Layer 5 of a small transformer language model trained on English Wikipedia (8 layers, counted from 0, width 96).
A neuron's activation on a vector x is GELU(weights . x), where the dot is the dot product.

Input weights of the MLP neurons that the questions are about. A number n stands for n times 0.0078.
n20: -35 -18 10 -48 -45 31 45 -27 -5 -14 -21 1 30 6 -29 11 -43 28 -20 70 -17 -12 -32 -20 6 -9 28 -1 19 22 -31 -38 9 -7 3 11 23 5 -15 44 14 -5 -10 13 -14 -3 -34 30 -41 -10 34 -2 -18 -36 -48 49 29 -22 -24 -32 -19 -19 -26 7 28 -9 -37 22 -7 33 -7 -3 26 -2 -25 -23 -17 -17 33 9 15 1 18 -12 6 27 31 8 18 28 5 -13 -27 -34 28 -12
n62: 31 2 -50 10 -32 30 31 2 -38 -18 7 -36 -16 -23 -7 13 -23 -42 -2 21 33 29 -11 20 3 -45 15 24 3 -9 32 -37 -15 -27 -3 -11 -4 12 37 0 10 -39 44 11 0 -47 -15 0 -13 -40 -5 -20 76 0 -37 50 -8 20 -12 -19 -23 1 -29 -24 -27 -48 26 22 14 -64 -2 9 -23 12 2 -27 18 -12 5 -19 34 9 1 -6 -60 -34 -4 45 -7 17 8 -21 9 -10 36 33
n117: 31 -6 14 3 10 -1 38 37 21 4 -26 -34 -25 11 36 -22 0 11 28 -18 8 -8 27 3 -5 16 -10 -4 31 -12 34 20 0 4 -4 -15 -21 30 37 35 -10 10 -9 1 15 -9 -50 -16 -37 11 -9 -4 -21 -14 7 11 -14 -6 1 2 -14 -23 51 23 -40 -11 -19 13 -24 -27 28 47 21 -2 -9 20 -23 -1 -11 -36 12 20 -5 17 32 3 7 -7 30 22 -21 -9 -17 16 6 -15
n152: -20 -30 -17 11 65 -30 22 0 11 -4 40 -8 -19 27 -7 -15 9 -31 -26 -6 8 -4 24 -15 30 9 -7 -7 -14 1 23 20 -45 -6 -11 13 4 70 40 1 41 -43 -20 -10 61 -28 1 -1 -9 25 -1 32 -21 -9 -29 18 -25 9 30 -11 29 6 -44 -13 -25 2 -4 8 1 1 27 5 14 30 4 -24 1 -6 -15 -40 -6 28 2 14 -10 -28 13 5 29 9 -61 9 9 40 -29 7
n161: 1 -20 -8 -12 16 11 26 10 -15 70 -20 -18 -24 -16 -8 13 -51 33 28 -14 -45 0 -35 -21 8 7 -1 13 -36 -33 2 -7 16 -2 -1 -14 -65 -22 11 8 -3 15 2 9 4 15 -9 25 47 -11 -16 -1 -17 25 -24 3 -13 -36 48 9 11 -58 15 -14 32 -19 -29 10 -7 48 -6 -16 -52 21 -6 41 -8 12 -6 1 31 12 39 29 15 -7 7 -30 -45 -2 0 15 -16 27 36 12
n177: 5 15 3 4 -40 -34 -10 43 23 -8 9 30 5 42 9 7 -23 37 13 -20 18 -7 21 13 19 -2 25 20 21 -10 27 -10 -31 32 -59 -22 -30 -46 -8 -43 32 -29 32 28 -26 1 -9 -27 15 -6 -5 -3 -9 -12 26 -51 -6 -5 30 -3 7 -5 -30 -24 -47 -20 38 21 -3 6 41 -4 -4 23 -29 3 -3 -13 18 16 2 30 -5 15 -13 25 -32 12 -2 -3 18 -37 4 8 -12 11
n179: -21 -17 22 -9 -5 24 10 -11 16 15 -9 -21 15 4 -31 -42 -28 -10 -37 43 -32 -31 -10 10 -3 -21 -2 -15 -18 10 20 -4 -18 -20 33 6 -48 -14 -40 -9 -23 -6 -51 -20 -11 4 35 -5 -14 19 -39 -36 -27 36 2 38 28 18 13 36 10 33 -67 -27 -7 -29 36 -51 -9 14 -49 -16 -5 21 -11 13 -1 -13 -28 -12 4 -8 27 -18 12 32 20 14 11 25 -1 -1 -13 -2 -15 6
n197: 33 6 -38 20 -7 -1 49 31 -34 41 13 -14 -20 -30 18 -79 3 18 -32 -16 -22 14 -26 32 34 -10 -2 -19 26 64 53 45 -16 3 -25 -15 31 -22 -9 -14 -23 -22 27 19 18 1 21 -2 5 -46 -13 -3 -22 17 -21 0 -9 52 -75 -18 6 5 -20 -21 -11 52 -2 43 10 6 4 -9 4 36 -12 -21 -4 -37 -35 -33 -20 68 5 20 4 13 52 40 70 35 5 -42 21 28 34 -57
n206: -22 -39 22 -5 -39 -44 -34 49 39 -17 -16 -12 -13 31 6 -32 56 27 47 -2 15 -6 7 -22 9 -8 45 26 28 23 -11 34 -19 49 -33 -44 -3 -2 -6 18 1 5 34 41 2 -9 -35 -8 37 -32 -4 -6 -16 -14 -5 46 -4 -8 -27 -26 13 42 21 35 -42 7 -33 -18 28 49 21 -49 20 -45 -16 -9 -1 -32 -21 -39 0 7 -71 11 12 -23 33 -72 -24 9 -27 -9 14 52 16 1
n240: 7 -23 42 8 -2 -25 3 -22 -5 -31 25 2 20 57 9 32 -6 -28 13 0 -18 -26 3 -4 -10 5 16 2 -14 51 1 35 -13 15 -26 22 -13 -32 21 -10 18 33 -30 -1 -37 -6 -23 21 3 -77 -10 -29 -23 -31 -5 -22 -66 18 28 2 -2 23 -36 2 -4 36 -13 -4 94 3 7 -22 -20 -39 -49 -7 23 -10 -7 -16 -18 -22 66 4 -42 -64 17 30 29 -35 -25 8 -31 31 -21 -12
n260: -27 19 1 -26 -34 -10 -11 -13 16 -8 -13 -18 2 16 -17 23 14 51 33 -1 21 -31 20 -13 -19 -17 -12 52 10 19 2 -12 -18 -26 11 9 -13 15 0 6 -4 -24 16 -16 -34 -1 10 -4 -16 -35 -8 -14 40 -21 4 -4 -14 29 -19 16 14 -28 38 2 -13 13 -22 -7 -16 6 16 -5 10 27 12 -16 2 -4 -15 1 18 -5 -18 10 6 52 -6 19 26 29 -23 24 12 4 43 1
n271: -58 -20 47 1 12 5 -7 -5 -26 9 16 21 4 31 28 -46 -5 3 -28 -11 -30 -9 -31 -30 61 -26 -72 10 -4 -32 -31 17 -2 7 10 -66 1 -38 -49 9 0 -25 3 -5 15 3 -20 -10 -27 13 -11 20 40 33 -51 -25 10 21 37 44 0 -7 -7 3 -15 27 -17 -14 5 -2 18 11 9 64 34 31 -28 -44 -15 23 -27 -22 -14 9 12 42 -33 3 5 1 -20 -21 -22 -69 28 -13
n273: -7 42 -31 -24 -32 -44 -24 2 2 -38 -3 31 -11 -10 8 -13 -3 4 3 -9 25 17 4 -27 -26 -28 22 41 -9 -26 -7 -45 -59 -40 -31 -48 -15 -6 -24 35 -52 32 -1 4 43 29 -32 6 -42 -52 -17 -15 17 28 10 3 -6 -8 4 1 67 -45 45 -57 18 0 33 -6 39 11 1 3 14 17 49 -7 -13 9 -16 15 30 21 1 51 7 -23 -12 -4 -38 39 3 -59 36 -33 32 11
n308: -35 14 -7 -36 -7 10 -29 -27 -47 -10 -27 -1 14 -60 -2 -16 12 11 -33 -29 13 -20 -23 -77 16 -19 33 4 -5 21 -31 -45 6 21 -29 30 16 72 38 -19 -26 28 12 -9 14 -28 65 16 -13 12 -15 69 -4 22 -5 21 21 10 -24 60 74 -38 -5 18 -5 -7 -22 -15 9 12 -30 11 -34 2 -20 -13 -40 -23 31 -46 -62 34 -14 7 29 16 -12 -27 -11 30 -23 -2 25 22 22 -66
n309: 24 62 33 -11 -21 -26 -53 35 23 -12 16 7 6 12 51 4 18 14 -8 22 -24 -42 -16 58 2 -32 8 12 -36 -12 -8 -33 13 -1 -26 31 -13 32 2 -18 11 14 27 45 -32 -19 -12 17 45 -6 31 14 41 -19 -1 -20 -26 10 34 -63 -3 -22 2 -35 -23 28 -47 -21 11 60 78 -4 12 -46 10 33 -48 -6 15 -17 10 -1 -20 13 16 4 15 -22 43 9 8 12 -38 -4 27 18
n346: 32 11 29 35 -4 -27 -20 -7 18 57 -4 -9 -30 3 33 -2 -7 27 1 -7 -4 -36 12 13 -22 4 -9 -20 26 -10 4 -11 -11 25 -44 1 22 10 -14 19 -16 12 25 6 -12 0 31 -12 -11 -2 2 -25 -12 -38 -22 -5 41 3 -46 24 11 27 -3 17 -18 -36 -33 4 8 7 11 -42 7 10 17 13 33 16 6 -28 10 -10 -13 49 -9 -34 19 16 -9 -11 46 -13 31 1 1 -34
n356: -23 14 17 -5 18 9 -5 -1 35 24 11 5 35 5 -22 -42 -14 -36 -14 -1 -6 -14 -13 -24 -1 30 -17 -11 -5 3 4 -1 36 15 25 -13 -10 -20 -18 -4 -5 1 1 36 -26 12 -21 14 32 -1 3 -8 44 19 11 7 -4 -41 -30 -14 29 18 15 -13 -17 -8 -44 -42 -11 -1 -56 20 1 4 -1 18 54 11 -21 25 -41 40 26 -17 -3 13 6 -6 23 -3 44 -28 13 -18 -16 -8
n376: -4 -21 -29 2 -15 26 -2 36 -3 -2 -7 19 -40 26 -10 30 8 41 10 -29 -30 -27 23 -5 -17 -40 21 17 47 -39 -26 -13 -4 -12 23 4 41 -2 -12 15 -3 -65 -9 15 21 -10 21 -3 -21 -56 21 -29 -20 -24 -23 -17 -53 0 -2 4 -44 3 0 34 -6 43 -1 1 -7 46 5 -14 26 -22 8 6 -35 25 14 -24 -4 8 -38 -33 19 9 15 -4 1 36 -13 25 -11 -20 -18 -46

Each question shows a token from some text and the vector x that enters the MLP there. A number n stands for n times 0.051.

"ery": -1 -6 67 -4 17 13 -22 -8 -21 15 5 20 -10 12 9 24 6 18 -11 0 14 -26 22 20 -29 10 30 19 -2 -14 -13 13 -4 23 -5 -7 -7 -6 -10 -10 -4 17 -1 -28 26 55 16 15 -9 10 -12 -35 7 -5 11 -1 30 -9 3 -68 -1 8 -1 -35 16 -22 19 -3 -7 -5 6 -8 -1 -8 27 -13 3 17 -22 -13 30 3 -55 -34 -10 -6 -12 24 8 -17 13 14 31 17 -8 -13
The most active neuron and its activation: n346, at about 3

" Vol": -7 -9 55 22 12 48 3 13 -10 16 -22 6 -2 -9 -17 29 8 8 -34 -4 -17 26 -13 23 3 -9 -2 2 -13 -5 22 -17 0 -10 20 12 16 13 -12 9 7 28 9 -2 13 34 -12 13 -42 -9 -28 -13 19 23 12 -14 20 -13 20 -43 6 -15 -6 -24 0 -14 11 -5 -7 -24 -4 -2 10 -5 -6 -15 29 30 -9 4 0 -28 -63 -18 1 4 -12 34 -2 15 22 10 19 -5 24 -5
Which of these neurons fires most? n62

" and": -31 -20 44 2 4 18 -23 -4 -12 18 -35 2 9 1 1 12 -3 13 9 -28 5 20 7 15 2 9 43 30 -6 4 10 7 28 10 35 30 -5 1 -1 -9 -11 -6 -2 -6 -8 52 -17 -12 -17 16 -12 -6 -4 -5 -4 4 10 8 4 -37 -13 3 3 -68 10 24 -18 -18 -4 1 -10 -16 13 15 6 -7 26 9 -12 13 -11 -8 -59 -13 -11 10 -22 19 15 13 8 21 7 20 -2 6
Which three neurons fire most, strongest first? n260, n356, n179

" vol": 14 -4 39 30 35 43 6 0 5 24 -13 9 19 4 -15 12 2 16 -31 -6 -28 6 5 31 -4 -5 0 20 -18 -25 17 0 1 -1 14 11 8 16 17 4 5 21 -4 -11 2 48 6 2 -37 29 -39 2 8 1 -5 -8 7 -7 -15 -52 -7 1 7 -19 -12 -39 -3 23 -28 -30 -5 -19 25 -10 -10 -3 11 20 22 3 0 -22 -63 -5 19 2 -6 7 7 4 14 7 5 8 16 -20
Which two neurons fire most, strongest first? n346, n117

" conc": -27 -18 28 -36 6 32 8 -23 17 10 -21 25 30 -30 -33 9 -9 9 10 -11 -13 -16 -16 -10 -3 10 21 33 -33 13 5 -13 30 -1 4 11 -11 -12 24 -31 -16 3 18 21 -7 31 4 15 5 17 1 7 18 23 6 14 15 20 9 -40 -9 -12 -13 -20 16 -23 -11 15 -28 -15 -8 -17 -25 5 9 24 -13 17 39 -17 -10 14 -60 -14 54 -5 -12 -16 9 18 19 -2 13 22 11 3
Which two neurons fire most, strongest first? n308, n161

" c": -3 -17 38 -20 25 65 24 19 9 8 -16 14 -9 -41 -9 21 -3 11 0 -14 -21 7 4 -14 23 5 11 15 -10 -13 1 -4 22 4 15 -18 -3 6 22 -24 -3 24 -1 -27 2 43 -2 -1 -30 6 -1 23 0 13 -10 5 19 19 -14 -39 8 2 -19 -28 16 -22 -19 5 -28 -1 17 -27 16 -3 -11 -1 -14 32 7 9 -16 -4 -61 0 21 -4 -5 -2 -3 13 1 14 25 -15 41 -2
Which of these neurons fires most? n308

"ool": -2 -4 70 -7 5 16 14 9 -4 3 -23 6 20 24 5 -2 10 27 12 4 -19 13 6 7 12 -9 16 25 -10 5 -19 8 -10 12 8 -29 -7 12 -17 1 -11 -11 10 -23 -14 42 1 3 -6 38 17 -16 -10 18 -2 -6 9 -10 22 -57 1 15 -9 -25 6 -35 10 1 -12 -1 -7 -17 -9 -22 6 0 -8 14 18 -4 36 14 -61 -10 -7 -26 -8 16 25 14 -2 9 10 37 -31 -13
Which of these neurons fires most? n206

" un": -12 -27 36 10 12 35 17 -9 5 3 -27 0 29 -33 -29 8 5 6 -9 -48 -12 16 -13 13 3 15 16 22 -20 -4 17 -27 14 -1 28 -16 1 15 10 -24 -4 4 -11 14 0 26 -17 28 -36 47 -16 0 -1 16 10 11 27 18 0 -26 1 3 18 -15 20 30 -2 -4 -24 -12 19 -19 14 14 -9 -9 1 16 21 0 -4 -35 -65 1 17 6 -18 -16 -8 14 21 8 -8 13 10 -2
Which of these neurons fires most? n308

" Lab": -18 -10 49 0 4 10 19 10 7 14 -30 14 3 -5 -4 9 11 10 10 -16 -17 19 4 7 -8 -6 15 8 -24 5 16 -3 0 3 24 8 -3 -5 5 -7 -3 22 -11 -3 1 25 -17 -11 0 24 -25 -8 11 8 5 1 10 5 16 -20 -13 -3 -5 -24 17 -9 -5 5 4 9 -2 5 2 20 7 3 10 7 12 -7 15 0 -78 -23 17 -20 -19 3 -13 10 13 19 4 5 -8 11
The most active neuron and its activation: n161, at about 1.5

" dem": -4 -21 15 19 2 36 24 19 9 18 -18 -1 -2 -6 -20 2 -20 12 -12 -24 -18 11 -1 22 15 -2 32 24 -10 -13 36 2 15 17 33 -1 7 6 53 -22 -10 28 6 9 -29 26 -13 0 -37 21 -4 8 -6 0 -16 -24 -4 11 9 -44 10 6 -3 -23 33 -8 13 -14 -25 -30 6 -15 -10 -1 4 10 -2 -17 -3 16 22 -14 -64 26 10 -6 -20 -4 -2 8 -16 33 32 6 3 -11
Which two neurons fire most, strongest first? n161, n117

"25": -20 -17 56 9 36 17 2 5 10 7 -14 8 29 -12 -20 -15 6 1 15 -17 -5 4 -16 -3 19 2 -5 10 2 4 11 -6 3 24 11 1 -18 -16 5 4 8 14 12 -19 10 30 19 12 -22 13 2 -5 9 -7 4 24 5 13 3 -44 -15 4 5 -35 14 -22 13 -9 16 -12 -4 4 6 -9 4 -11 10 21 -9 -15 -4 16 -72 -16 0 -24 -2 11 -2 -3 14 2 7 13 3 20
Which three neurons fire most, strongest first? n206, n356, n179